Layer 11 of a small transformer language model trained on English Wikipedia (22 layers, counted from 0, width 64).
In attention head 1, each number of a token's query is one row of weights dot the token's vector x plus its bias. The head spreads its attention over the tokens so far by the softmax of query dot key.

Query weights of the head. A number n stands for (n - 128) times 0.0097.
q0 (bias 0.403): 105, 194, 146, 133, 94, 104, 161, 132, 155, 135, 43, 178, 204, 197, 123, 110, 71, 155, 165, 161, 104, 106, 130, 48, 172, 91, 89, 90, 168, 103, 115, 140, 70, 100, 109, 176, 165, 153, 62, 128, 94, 81, 114, 126, 142, 149, 137, 20, 145, 97, 141, 155, 184, 86, 161, 150, 97, 120, 73, 143, 133, 75, 195, 85
q1 (bias 0.077): 135, 165, 85, 111, 113, 83, 83, 227, 102, 114, 79, 129, 157, 119, 181, 125, 115, 98, 225, 129, 169, 134, 108, 92, 128, 75, 134, 144, 130, 150, 156, 95, 146, 129, 193, 118, 214, 132, 145, 117, 107, 91, 140, 144, 111, 97, 220, 93, 83, 131, 132, 144, 155, 132, 121, 116, 98, 126, 76, 117, 146, 89, 135, 109
q2 (bias -0.628): 154, 132, 186, 58, 193, 137, 144, 132, 161, 85, 226, 60, 113, 97, 96, 116, 145, 56, 133, 93, 120, 156, 168, 141, 74, 139, 180, 164, 96, 142, 142, 105, 129, 138, 144, 122, 149, 121, 157, 120, 152, 131, 146, 100, 132, 85, 149, 249, 94, 150, 167, 164, 122, 167, 117, 92, 154, 110, 154, 81, 111, 116, 104, 112
q3 (bias -0.267): 126, 90, 132, 153, 196, 192, 133, 116, 178, 99, 163, 110, 134, 113, 92, 146, 149, 81, 94, 76, 127, 117, 154, 124, 88, 164, 139, 125, 101, 104, 165, 126, 180, 146, 104, 163, 70, 119, 52, 121, 200, 151, 113, 109, 164, 156, 100, 187, 83, 133, 102, 74, 81, 150, 123, 130, 152, 155, 169, 122, 167, 136, 88, 138
q4 (bias 0.575): 123, 118, 64, 162, 38, 163, 129, 118, 110, 145, 113, 120, 130, 138, 131, 199, 147, 180, 142, 109, 137, 180, 103, 90, 143, 70, 101, 196, 181, 111, 127, 129, 167, 112, 153, 144, 137, 84, 136, 95, 92, 144, 134, 99, 117, 126, 139, 121, 147, 173, 107, 127, 133, 125, 135, 105, 145, 172, 80, 140, 142, 166, 187, 160
q5 (bias -0.067): 145, 143, 167, 117, 114, 131, 155, 125, 120, 63, 193, 68, 148, 107, 107, 144, 83, 59, 133, 186, 136, 101, 110, 129, 100, 133, 121, 98, 173, 134, 164, 93, 161, 135, 90, 126, 147, 116, 157, 175, 95, 92, 86, 85, 129, 90, 157, 204, 145, 68, 146, 180, 104, 99, 140, 141, 106, 144, 83, 122, 104, 83, 84, 78
q6 (bias -0.587): 153, 100, 153, 57, 163, 154, 127, 67, 133, 171, 228, 116, 122, 120, 92, 121, 187, 77, 135, 129, 167, 124, 102, 133, 95, 118, 137, 122, 134, 128, 121, 150, 124, 114, 163, 148, 118, 126, 165, 61, 165, 89, 160, 166, 149, 89, 125, 208, 180, 114, 113, 117, 68, 147, 143, 158, 169, 171, 170, 106, 150, 143, 147, 130
q7 (bias 0.164): 108, 146, 74, 160, 119, 162, 138, 136, 122, 119, 146, 132, 133, 46, 86, 188, 151, 157, 145, 60, 131, 119, 134, 112, 133, 114, 183, 195, 124, 118, 127, 93, 193, 198, 169, 64, 72, 115, 83, 177, 147, 181, 135, 162, 153, 113, 79, 169, 36, 157, 117, 138, 158, 192, 117, 102, 109, 102, 185, 132, 74, 141, 115, 135
q8 (bias 0.571): 115, 161, 100, 183, 86, 144, 129, 166, 142, 152, 83, 145, 134, 203, 148, 153, 109, 213, 120, 163, 91, 126, 124, 105, 158, 147, 107, 74, 152, 106, 142, 161, 70, 136, 95, 132, 149, 91, 124, 102, 107, 162, 107, 117, 142, 158, 141, 69, 130, 179, 103, 89, 109, 122, 130, 126, 152, 112, 85, 178, 143, 101, 136, 129
q9 (bias -0.294): 168, 90, 216, 69, 108, 107, 114, 40, 121, 108, 145, 98, 110, 102, 124, 104, 105, 93, 95, 145, 137, 143, 108, 148, 163, 133, 128, 100, 142, 150, 83, 132, 97, 43, 119, 136, 154, 142, 179, 150, 92, 91, 132, 144, 152, 72, 98, 148, 163, 106, 114, 104, 82, 161, 131, 140, 180, 143, 148, 119, 41, 67, 94, 110
q10 (bias -0.513): 97, 83, 145, 91, 142, 73, 154, 79, 73, 89, 183, 77, 107, 139, 137, 110, 146, 42, 93, 130, 137, 107, 97, 153, 128, 143, 121, 146, 79, 164, 117, 99, 143, 129, 145, 105, 97, 154, 162, 96, 128, 139, 137, 174, 136, 60, 151, 172, 116, 101, 109, 164, 109, 115, 151, 141, 131, 116, 124, 86, 115, 116, 67, 113
q11 (bias -0.200): 120, 112, 121, 139, 200, 101, 165, 121, 106, 115, 147, 139, 147, 129, 108, 132, 92, 141, 146, 129, 140, 129, 132, 162, 91, 83, 137, 121, 107, 80, 162, 113, 145, 179, 194, 164, 77, 130, 151, 41, 143, 150, 155, 126, 135, 155, 112, 122, 155, 119, 129, 82, 113, 137, 139, 115, 112, 142, 112, 99, 153, 136, 128, 106
q12 (bias -0.384): 122, 111, 179, 65, 141, 130, 116, 115, 137, 73, 116, 127, 130, 123, 117, 130, 132, 23, 126, 114, 123, 134, 172, 156, 89, 146, 102, 106, 96, 134, 132, 129, 103, 62, 64, 106, 108, 115, 144, 141, 154, 89, 184, 104, 141, 131, 117, 146, 155, 153, 106, 98, 153, 32, 150, 107, 125, 119, 116, 126, 86, 156, 65, 109
q13 (bias 0.315): 87, 159, 135, 189, 132, 146, 145, 129, 116, 130, 101, 140, 168, 124, 130, 171, 102, 167, 139, 140, 134, 155, 126, 116, 118, 190, 167, 163, 99, 109, 177, 115, 142, 165, 111, 145, 133, 143, 81, 163, 169, 163, 103, 104, 133, 165, 83, 131, 119, 125, 131, 133, 186, 130, 104, 110, 79, 140, 111, 137, 155, 144, 72, 114
q14 (bias -0.453): 105, 157, 92, 99, 154, 121, 155, 119, 148, 42, 177, 133, 154, 154, 72, 146, 116, 68, 133, 115, 144, 132, 130, 125, 75, 129, 136, 105, 137, 120, 178, 104, 156, 147, 113, 105, 117, 130, 99, 168, 139, 113, 155, 120, 78, 171, 125, 163, 112, 95, 126, 123, 167, 107, 143, 126, 144, 160, 156, 122, 125, 114, 127, 86
q15 (bias 0.544): 137, 144, 106, 139, 102, 138, 170, 218, 138, 132, 98, 182, 119, 130, 157, 200, 127, 187, 80, 114, 138, 130, 136, 115, 140, 92, 112, 155, 175, 132, 93, 157, 200, 73, 149, 156, 150, 143, 109, 195, 137, 131, 102, 52, 125, 135, 127, 132, 70, 145, 193, 137, 152, 140, 183, 135, 124, 120, 77, 114, 148, 105, 99, 146
q16 (bias 0.306): 112, 164, 84, 141, 174, 168, 137, 159, 141, 138, 94, 103, 114, 141, 103, 146, 140, 161, 190, 157, 100, 108, 118, 90, 133, 132, 128, 138, 145, 116, 136, 163, 176, 174, 89, 137, 140, 145, 124, 125, 124, 161, 135, 136, 161, 127, 127, 156, 69, 165, 116, 132, 156, 136, 134, 126, 89, 121, 112, 159, 146, 165, 126, 137
q17 (bias 0.485): 126, 97, 86, 118, 141, 158, 141, 139, 117, 123, 80, 117, 148, 124, 147, 119, 119, 169, 169, 177, 91, 146, 131, 149, 144, 118, 126, 123, 136, 80, 118, 116, 119, 107, 121, 116, 136, 169, 126, 84, 103, 153, 113, 141, 141, 134, 145, 105, 137, 141, 49, 86, 180, 157, 97, 179, 112, 140, 103, 151, 153, 149, 129, 112
q18 (bias 0.439): 126, 158, 111, 133, 93, 113, 134, 157, 134, 139, 85, 167, 93, 166, 129, 155, 118, 158, 118, 131, 119, 134, 147, 122, 155, 105, 82, 125, 138, 134, 100, 159, 121, 126, 86, 114, 131, 123, 128, 155, 79, 120, 145, 101, 147, 203, 144, 86, 124, 135, 146, 151, 141, 127, 132, 137, 109, 112, 106, 155, 122, 131, 106, 138
q19 (bias -0.705): 113, 143, 151, 78, 171, 157, 151, 60, 155, 86, 195, 107, 138, 95, 65, 101, 98, 36, 130, 98, 172, 122, 137, 181, 76, 126, 130, 85, 97, 137, 189, 96, 105, 107, 121, 115, 134, 115, 128, 100, 161, 86, 140, 123, 125, 130, 142, 161, 119, 98, 192, 175, 118, 78, 172, 100, 133, 126, 161, 127, 96, 145, 115, 79
q20 (bias 0.033): 127, 139, 117, 128, 141, 170, 137, 144, 157, 122, 146, 109, 146, 115, 116, 156, 84, 135, 143, 152, 103, 135, 118, 152, 108, 110, 152, 91, 146, 93, 188, 93, 128, 148, 130, 143, 148, 111, 117, 117, 156, 114, 97, 118, 135, 129, 83, 140, 127, 147, 129, 111, 124, 121, 135, 122, 123, 125, 134, 144, 133, 108, 124, 112
q21 (bias -0.104): 129, 102, 95, 151, 140, 134, 108, 133, 118, 143, 150, 77, 148, 119, 150, 139, 167, 115, 103, 132, 140, 126, 106, 96, 115, 153, 156, 128, 90, 121, 138, 105, 113, 116, 145, 120, 143, 139, 106, 112, 160, 138, 96, 148, 154, 99, 123, 138, 109, 81, 87, 144, 126, 95, 95, 112, 158, 144, 142, 127, 159, 153, 141, 144
q22 (bias 0.084): 95, 128, 119, 123, 158, 141, 68, 120, 81, 169, 89, 100, 129, 117, 124, 88, 162, 176, 135, 90, 131, 74, 148, 103, 153, 147, 129, 142, 108, 153, 122, 155, 95, 171, 130, 112, 97, 114, 103, 128, 105, 168, 127, 186, 143, 141, 96, 114, 104, 149, 138, 130, 157, 128, 125, 126, 87, 104, 146, 141, 136, 149, 139, 126
q23 (bias 0.219): 143, 145, 107, 118, 125, 148, 100, 149, 132, 158, 112, 109, 140, 143, 118, 136, 115, 128, 128, 139, 113, 156, 126, 161, 133, 138, 134, 166, 123, 125, 128, 118, 151, 139, 135, 124, 105, 144, 87, 106, 119, 149, 127, 118, 175, 148, 122, 129, 141, 128, 108, 102, 133, 147, 120, 124, 129, 101, 131, 152, 185, 123, 132, 141
q24 (bias 0.013): 149, 120, 105, 113, 131, 167, 130, 93, 145, 165, 154, 122, 141, 97, 172, 81, 185, 137, 136, 118, 155, 140, 118, 74, 115, 154, 175, 142, 147, 180, 142, 117, 137, 114, 145, 140, 106, 145, 119, 128, 133, 180, 131, 153, 165, 157, 108, 105, 123, 127, 94, 106, 142, 97, 63, 103, 100, 146, 163, 145, 194, 167, 136, 123
q25 (bias 0.058): 140, 136, 111, 129, 133, 133, 155, 121, 135, 116, 106, 132, 136, 138, 126, 120, 127, 120, 160, 129, 134, 148, 120, 93, 122, 108, 118, 133, 136, 108, 106, 136, 136, 151, 131, 113, 104, 75, 146, 92, 151, 151, 148, 101, 112, 166, 145, 94, 144, 109, 115, 112, 142, 157, 143, 116, 127, 125, 99, 158, 153, 142, 162, 127
q26 (bias -0.022): 121, 174, 97, 121, 119, 141, 176, 128, 145, 122, 169, 105, 143, 95, 102, 140, 137, 122, 136, 110, 121, 125, 112, 114, 99, 140, 147, 115, 140, 92, 174, 110, 114, 128, 140, 119, 168, 126, 119, 141, 130, 124, 129, 134, 136, 140, 103, 135, 97, 127, 112, 133, 164, 106, 120, 131, 144, 133, 113, 145, 117, 173, 140, 102
q27 (bias -0.011): 163, 138, 123, 115, 143, 180, 121, 157, 152, 65, 188, 181, 149, 103, 40, 155, 140, 88, 90, 137, 148, 119, 175, 167, 99, 135, 138, 133, 135, 133, 180, 100, 126, 162, 128, 103, 135, 59, 98, 185, 150, 102, 100, 131, 120, 127, 117, 218, 110, 136, 157, 117, 118, 131, 156, 87, 105, 115, 147, 167, 140, 130, 120, 119
q28 (bias -0.025): 124, 108, 155, 127, 138, 120, 102, 114, 107, 130, 103, 152, 130, 107, 115, 95, 108, 147, 105, 105, 145, 79, 163, 147, 174, 117, 119, 142, 137, 122, 136, 147, 139, 144, 122, 151, 131, 99, 133, 127, 99, 137, 127, 127, 114, 133, 143, 149, 108, 136, 121, 154, 137, 124, 129, 84, 114, 138, 134, 117, 111, 132, 143, 125
q29 (bias 0.000): 72, 175, 124, 100, 120, 147, 149, 133, 106, 125, 130, 131, 115, 128, 99, 131, 102, 121, 211, 136, 158, 136, 131, 104, 104, 156, 123, 102, 145, 108, 119, 94, 112, 128, 121, 127, 137, 121, 150, 146, 147, 154, 175, 79, 104, 174, 128, 89, 147, 95, 140, 163, 161, 122, 111, 100, 106, 145, 151, 129, 131, 174, 95, 92
q30 (bias 0.036): 128, 144, 173, 161, 104, 136, 117, 152, 164, 110, 165, 128, 110, 94, 113, 116, 137, 148, 90, 126, 127, 121, 123, 105, 149, 174, 144, 142, 136, 162, 147, 118, 148, 114, 131, 119, 125, 113, 121, 171, 121, 146, 130, 115, 115, 123, 153, 169, 144, 140, 128, 145, 110, 122, 132, 111, 195, 149, 143, 155, 131, 152, 98, 149
q31 (bias 0.019): 152, 93, 152, 148, 77, 119, 127, 117, 85, 185, 130, 178, 124, 173, 185, 111, 135, 153, 98, 166, 134, 109, 144, 129, 170, 179, 145, 114, 129, 100, 96, 127, 119, 100, 126, 124, 111, 152, 173, 108, 142, 140, 130, 135, 122, 122, 149, 99, 151, 109, 126, 145, 115, 79, 106, 136, 127, 101, 120, 139, 102, 121, 137, 144

Each question shows a short text with each token's key, already scaled and adjusted for position as the last token sees it. A number n stands for (n - 128) times 0.0037.

Then comes the last token's vector x. A number n stands for (n - 128) times 0.033.

0 "\"": 108, 174, 143, 154, 124, 112, 110, 149, 134, 94, 93, 137, 150, 142, 120, 154, 163, 128, 120, 62, 124, 103, 155, 152, 132, 154, 123, 130, 113, 146, 104, 100
1 ").": 93, 135, 124, 150, 145, 121, 109, 143, 142, 89, 90, 142, 137, 130, 120, 161, 163, 137, 118, 59, 141, 102, 150, 157, 137, 145, 130, 131, 118, 146, 93, 97
2 " In": 102, 116, 105, 150, 150, 122, 90, 136, 142, 101, 87, 124, 143, 141, 132, 169, 155, 134, 140, 57, 125, 112, 143, 118, 134, 127, 156, 119, 156, 153, 93, 121
3 " both": 132, 87, 98, 137, 158, 130, 97, 129, 152, 107, 91, 136, 151, 160, 130, 170, 149, 136, 142, 58, 130, 103, 135, 129, 160, 117, 135, 140, 141, 143, 119, 117
4 " Ch": 152, 120, 98, 119, 141, 123, 104, 125, 152, 110, 103, 130, 138, 142, 133, 171, 119, 118, 134, 64, 111, 138, 184, 134, 137, 130, 107, 118, 165, 153, 115, 172
5 "ines": 132, 132, 105, 129, 127, 98, 96, 140, 165, 128, 131, 138, 129, 148, 99, 160, 149, 122, 147, 122, 88, 94, 157, 121, 168, 150, 62, 128, 122, 157, 110, 118
6 "e": 126, 151, 117, 96, 150, 130, 92, 123, 166, 108, 105, 121, 131, 141, 111, 147, 157, 142, 143, 98, 93, 90, 163, 144, 123, 127, 117, 164, 68, 107, 121, 121
x: 166, 123, 153, 92, 111, 145, 150, 178, 152, 134, 30, 135, 130, 128, 69, 121, 177, 168, 129, 152, 145, 184, 126, 134, 138, 152, 83, 136, 151, 145, 66, 125, 137, 144, 84, 110, 133, 102, 128, 137, 143, 153, 126, 120, 105, 110, 127, 103, 135, 108, 153, 102, 111, 131, 108, 118, 50, 129, 114, 116, 148, 157, 99, 176
Which two tokens does the last token look at most, in order? 3 " both", 6 "e"

0 "1": 124, 152, 139, 147, 135, 115, 110, 142, 130, 108, 101, 137, 133, 137, 125, 151, 152, 118, 130, 73, 126, 97, 152, 139, 145, 137, 139, 141, 146, 142, 110, 113
1 "8": 101, 132, 123, 147, 139, 117, 109, 142, 123, 110, 104, 138, 133, 142, 127, 144, 151, 114, 125, 74, 118, 97, 151, 147, 143, 136, 136, 140, 151, 144, 112, 114
2 "–": 114, 122, 122, 126, 117, 116, 125, 139, 131, 92, 108, 142, 121, 151, 108, 131, 135, 126, 127, 72, 134, 106, 165, 147, 131, 137, 149, 127, 153, 126, 139, 105
3 "1": 122, 110, 114, 129, 130, 127, 122, 122, 131, 108, 118, 125, 119, 141, 117, 131, 156, 105, 129, 84, 141, 108, 161, 119, 148, 136, 156, 115, 167, 124, 109, 99
4 "9": 134, 112, 117, 122, 156, 119, 108, 130, 125, 109, 115, 131, 122, 155, 131, 129, 153, 121, 127, 87, 121, 99, 124, 143, 160, 126, 147, 110, 159, 135, 116, 90
5 "2": 138, 144, 115, 117, 148, 120, 112, 130, 127, 111, 112, 126, 115, 138, 124, 136, 137, 123, 130, 82, 91, 120, 140, 161, 152, 116, 147, 129, 154, 138, 100, 96
6 "1": 132, 143, 118, 104, 143, 134, 109, 119, 149, 124, 109, 129, 129, 132, 119, 145, 145, 118, 133, 70, 124, 134, 156, 165, 150, 135, 140, 140, 143, 129, 135, 99
x: 177, 152, 97, 94, 117, 160, 105, 208, 110, 125, 102, 116, 99, 132, 99, 142, 157, 191, 107, 84, 108, 144, 167, 124, 151, 162, 111, 154, 139, 91, 132, 104, 168, 127, 96, 106, 129, 143, 120, 135, 118, 182, 112, 95, 123, 166, 111, 142, 133, 178, 119, 87, 169, 107, 108, 139, 105, 157, 143, 143, 136, 148, 75, 136
Which token does the last token look at most, and with what share of its attention? 1 "8", with about 30%

0 " ": 128, 146, 142, 148, 136, 122, 110, 138, 135, 102, 102, 140, 134, 135, 118, 144, 157, 130, 130, 82, 127, 104, 164, 135, 143, 134, 133, 150, 138, 125, 98, 121
1 " |\n": 108, 129, 123, 150, 136, 132, 107, 134, 149, 105, 105, 141, 137, 124, 136, 165, 153, 127, 127, 79, 118, 108, 147, 148, 136, 136, 124, 134, 134, 148, 106, 122
2 "|": 123, 116, 109, 135, 147, 134, 106, 139, 150, 117, 91, 129, 129, 150, 133, 164, 135, 132, 144, 77, 130, 107, 130, 138, 132, 134, 128, 140, 135, 142, 99, 122
3 " Cl": 126, 119, 108, 132, 137, 126, 110, 127, 141, 117, 110, 128, 130, 143, 132, 156, 132, 121, 136, 92, 129, 129, 150, 128, 155, 131, 113, 100, 169, 151, 105, 161
4 "a": 127, 124, 112, 135, 123, 90, 107, 137, 150, 125, 124, 128, 121, 133, 108, 146, 137, 128, 155, 124, 96, 128, 133, 85, 151, 132, 111, 96, 149, 117, 125, 110
5 "es": 138, 143, 101, 114, 145, 110, 108, 141, 141, 110, 108, 127, 127, 140, 123, 141, 145, 147, 135, 113, 93, 109, 124, 111, 141, 101, 120, 118, 105, 90, 108, 119
6 " V": 130, 138, 120, 99, 140, 133, 112, 124, 133, 117, 105, 133, 135, 135, 130, 151, 136, 138, 137, 92, 101, 125, 147, 144, 132, 112, 118, 126, 136, 107, 76, 156
x: 149, 99, 105, 132, 118, 143, 100, 147, 100, 146, 109, 89, 115, 120, 147, 139, 191, 226, 134, 95, 127, 187, 134, 155, 177, 100, 125, 151, 134, 121, 107, 183, 140, 108, 139, 101, 164, 133, 122, 149, 126, 138, 116, 116, 103, 103, 139, 74, 109, 121, 120, 87, 144, 151, 120, 113, 63, 112, 110, 122, 111, 153, 87, 118
Which token does the last token look at most? 5 "es"

0 " |": 115, 148, 130, 153, 139, 117, 109, 156, 145, 99, 99, 136, 134, 147, 127, 162, 156, 136, 132, 81, 131, 116, 143, 135, 139, 139, 136, 143, 125, 144, 109, 123
1 " ": 114, 133, 123, 148, 136, 118, 115, 135, 133, 101, 112, 130, 130, 142, 108, 142, 150, 131, 130, 84, 121, 109, 173, 112, 142, 126, 138, 155, 143, 139, 92, 112
2 "1": 107, 117, 109, 143, 137, 119, 120, 127, 126, 103, 107, 127, 119, 143, 125, 136, 151, 112, 132, 93, 136, 76, 156, 105, 147, 129, 127, 131, 156, 138, 105, 116
3 "9": 129, 104, 104, 131, 150, 108, 109, 135, 124, 109, 107, 128, 124, 155, 136, 143, 152, 116, 133, 92, 116, 75, 120, 129, 151, 123, 129, 121, 156, 137, 122, 125
4 "1": 152, 126, 106, 124, 145, 114, 111, 139, 128, 108, 108, 127, 115, 142, 132, 139, 146, 111, 132, 82, 95, 101, 138, 154, 146, 145, 147, 120, 159, 129, 123, 113
5 "8": 143, 143, 111, 107, 143, 134, 103, 131, 137, 120, 102, 134, 126, 138, 128, 152, 147, 118, 134, 73, 105, 119, 156, 157, 135, 141, 134, 141, 154, 128, 144, 120
6 "–": 132, 139, 129, 114, 142, 123, 115, 131, 149, 107, 98, 135, 117, 143, 109, 140, 135, 120, 137, 70, 134, 121, 165, 134, 128, 136, 143, 130, 159, 116, 157, 118
x: 148, 139, 102, 123, 147, 162, 94, 195, 76, 136, 118, 119, 143, 138, 123, 131, 73, 186, 145, 106, 156, 120, 146, 112, 162, 153, 89, 157, 178, 112, 137, 138, 184, 131, 132, 128, 114, 142, 121, 144, 97, 144, 58, 93, 130, 151, 100, 116, 140, 145, 150, 77, 157, 156, 127, 124, 160, 104, 119, 172, 114, 178, 103, 147
Which token does the last token look at most? 0 " |"

0 " to": 116, 155, 140, 152, 134, 109, 107, 143, 132, 100, 93, 134, 132, 145, 130, 152, 161, 137, 133, 88, 126, 122, 150, 138, 138, 126, 138, 132, 125, 132, 104, 125
1 " the": 110, 136, 128, 148, 148, 114, 101, 138, 144, 105, 97, 126, 140, 145, 126, 155, 166, 133, 142, 83, 131, 112, 132, 143, 136, 137, 138, 139, 129, 127, 120, 135
2 " T": 110, 115, 112, 151, 133, 109, 110, 136, 149, 105, 115, 120, 132, 131, 131, 145, 152, 116, 133, 92, 106, 129, 153, 110, 108, 158, 138, 111, 133, 150, 126, 150
3 "ok": 130, 103, 112, 135, 131, 99, 118, 144, 144, 110, 110, 119, 123, 138, 116, 146, 149, 126, 135, 122, 128, 108, 164, 94, 117, 118, 103, 86, 133, 129, 125, 130
4 "ug": 135, 114, 114, 137, 125, 120, 120, 136, 139, 117, 107, 128, 127, 134, 127, 149, 136, 125, 127, 104, 133, 93, 151, 149, 143, 120, 91, 75, 129, 107, 115, 130
5 "aw": 133, 125, 111, 129, 138, 113, 109, 148, 142, 118, 115, 128, 128, 138, 123, 147, 130, 122, 119, 104, 121, 110, 159, 172, 132, 113, 104, 88, 104, 118, 115, 140
6 "a": 126, 132, 113, 113, 142, 119, 100, 137, 140, 126, 110, 131, 118, 137, 115, 140, 142, 122, 127, 102, 106, 112, 140, 173, 126, 130, 115, 121, 103, 80, 124, 112
x: 133, 138, 102, 111, 121, 166, 115, 165, 130, 186, 73, 73, 106, 131, 97, 135, 189, 190, 120, 91, 130, 169, 135, 133, 156, 146, 118, 155, 124, 118, 100, 168, 173, 122, 83, 114, 80, 141, 119, 115, 121, 165, 137, 67, 154, 157, 112, 124, 154, 125, 125, 114, 103, 163, 93, 128, 120, 122, 101, 128, 166, 108, 110, 171
Which token does the last token look at most, and with what share of its attention? 1 " the", with about 30%

0 "med": 122, 152, 141, 143, 133, 115, 113, 150, 130, 96, 105, 141, 140, 144, 128, 151, 166, 123, 135, 79, 121, 104, 155, 152, 162, 131, 139, 117, 135, 136, 131, 127
1 "en": 106, 134, 133, 145, 137, 117, 113, 145, 136, 99, 108, 142, 150, 143, 127, 150, 154, 125, 138, 66, 126, 106, 157, 158, 153, 128, 135, 120, 126, 127, 126, 122
2 " |": 115, 112, 106, 138, 145, 131, 101, 146, 153, 107, 98, 136, 130, 150, 132, 161, 157, 130, 131, 80, 129, 102, 148, 148, 137, 144, 144, 141, 122, 137, 109, 124
3 " ": 125, 119, 111, 133, 142, 127, 112, 126, 144, 109, 113, 129, 129, 140, 107, 144, 154, 128, 131, 84, 128, 103, 178, 119, 140, 134, 137, 155, 140, 135, 84, 108
4 "1": 139, 113, 113, 117, 137, 130, 126, 117, 133, 109, 113, 123, 117, 137, 124, 132, 156, 109, 130, 102, 141, 65, 156, 108, 143, 138, 121, 134, 161, 134, 92, 114
5 "7": 150, 133, 123, 110, 155, 130, 113, 126, 128, 109, 110, 123, 123, 146, 131, 134, 155, 123, 131, 94, 122, 60, 121, 131, 138, 112, 115, 126, 164, 144, 116, 123
6 " June": 137, 162, 133, 104, 137, 136, 100, 121, 146, 114, 100, 120, 130, 147, 125, 155, 157, 119, 133, 74, 121, 108, 132, 146, 134, 129, 142, 102, 146, 154, 120, 127
x: 153, 143, 78, 113, 100, 194, 124, 158, 93, 159, 120, 117, 130, 156, 125, 152, 108, 176, 96, 152, 120, 106, 110, 164, 146, 150, 120, 115, 136, 86, 131, 143, 185, 100, 135, 136, 139, 117, 149, 111, 97, 184, 95, 98, 103, 143, 104, 110, 135, 149, 149, 104, 190, 141, 96, 152, 88, 142, 136, 180, 84, 120, 112, 152
Which two tokens does the last token look at most, in order? 2 " |", 6 " June"

0 "1": 124, 155, 141, 150, 136, 114, 108, 144, 131, 105, 98, 139, 134, 138, 125, 154, 155, 116, 130, 66, 126, 93, 155, 140, 147, 138, 140, 143, 148, 144, 108, 112
1 "8": 97, 133, 123, 149, 140, 115, 107, 143, 122, 108, 101, 140, 133, 144, 127, 146, 154, 113, 125, 67, 117, 93, 154, 149, 145, 137, 137, 142, 154, 146, 110, 112
2 " –": 107, 113, 102, 140, 137, 129, 106, 137, 150, 102, 101, 142, 126, 146, 121, 160, 155, 132, 138, 67, 147, 105, 155, 118, 141, 131, 157, 123, 135, 134, 124, 105
3 " ": 119, 113, 105, 139, 137, 118, 112, 126, 144, 105, 108, 135, 128, 136, 108, 140, 150, 134, 125, 75, 138, 115, 182, 110, 149, 113, 159, 134, 142, 124, 94, 106
4 "1": 141, 111, 109, 117, 139, 128, 124, 116, 140, 105, 110, 126, 111, 134, 121, 132, 153, 115, 127, 91, 159, 89, 163, 105, 163, 116, 148, 124, 156, 129, 98, 94
5 "9": 151, 132, 122, 109, 159, 132, 107, 121, 129, 106, 107, 127, 116, 151, 132, 140, 155, 124, 129, 89, 129, 81, 116, 132, 170, 113, 144, 116, 160, 137, 108, 97
6 "1": 118, 155, 127, 108, 152, 132, 107, 124, 136, 105, 108, 123, 112, 138, 130, 138, 151, 119, 132, 77, 96, 108, 132, 157, 160, 138, 158, 121, 157, 137, 108, 97
x: 152, 144, 91, 95, 101, 146, 125, 168, 121, 159, 169, 150, 107, 168, 103, 172, 154, 216, 118, 173, 123, 133, 133, 137, 148, 167, 135, 126, 132, 113, 113, 126, 168, 152, 108, 142, 136, 139, 85, 138, 128, 147, 98, 100, 136, 137, 146, 123, 141, 134, 129, 90, 180, 95, 92, 178, 113, 150, 108, 151, 103, 147, 79, 125
Which token does the last token look at most, and with what share of its attention? 2 " –", with about 60%

0 " their": 120, 158, 135, 155, 149, 111, 98, 152, 145, 97, 98, 132, 141, 159, 129, 156, 162, 131, 146, 78, 137, 120, 150, 134, 138, 126, 152, 154, 110, 133, 123, 129
1 " (": 104, 129, 126, 157, 136, 116, 112, 147, 152, 105, 95, 140, 125, 142, 130, 170, 155, 125, 141, 69, 135, 93, 146, 121, 119, 141, 160, 141, 142, 137, 116, 128
2 "\"": 108, 100, 104, 152, 133, 108, 108, 137, 146, 107, 94, 122, 137, 137, 116, 172, 156, 134, 144, 74, 112, 98, 121, 109, 111, 144, 148, 127, 132, 142, 106, 129
3 "s": 132, 101, 103, 142, 136, 121, 96, 134, 143, 98, 97, 121, 133, 151, 114, 147, 180, 138, 146, 92, 131, 114, 135, 106, 134, 137, 146, 123, 160, 121, 92, 108
4 "em": 145, 122, 106, 125, 143, 109, 98, 135, 140, 117, 103, 123, 111, 148, 125, 146, 150, 147, 140, 102, 123, 103, 129, 101, 168, 111, 139, 106, 163, 116, 72, 122
5 "en": 150, 146, 112, 111, 128, 130, 105, 136, 150, 109, 102, 131, 129, 148, 130, 149, 156, 143, 147, 74, 128, 93, 144, 149, 171, 116, 148, 108, 143, 119, 105, 113
6 ";": 120, 155, 132, 99, 128, 146, 90, 123, 161, 125, 98, 124, 116, 142, 122, 171, 162, 148, 134, 81, 126, 112, 144, 139, 136, 133, 160, 144, 128, 114, 104, 110
x: 153, 163, 108, 114, 79, 179, 107, 140, 85, 164, 101, 129, 152, 114, 126, 144, 198, 222, 134, 105, 127, 160, 128, 125, 98, 84, 98, 129, 163, 158, 155, 142, 155, 129, 118, 115, 106, 137, 117, 124, 90, 140, 112, 132, 131, 175, 126, 142, 148, 134, 143, 119, 147, 151, 120, 149, 100, 178, 106, 108, 126, 107, 67, 136
Which two tokens does the last token look at most, in order? 5 "en", 0 " their"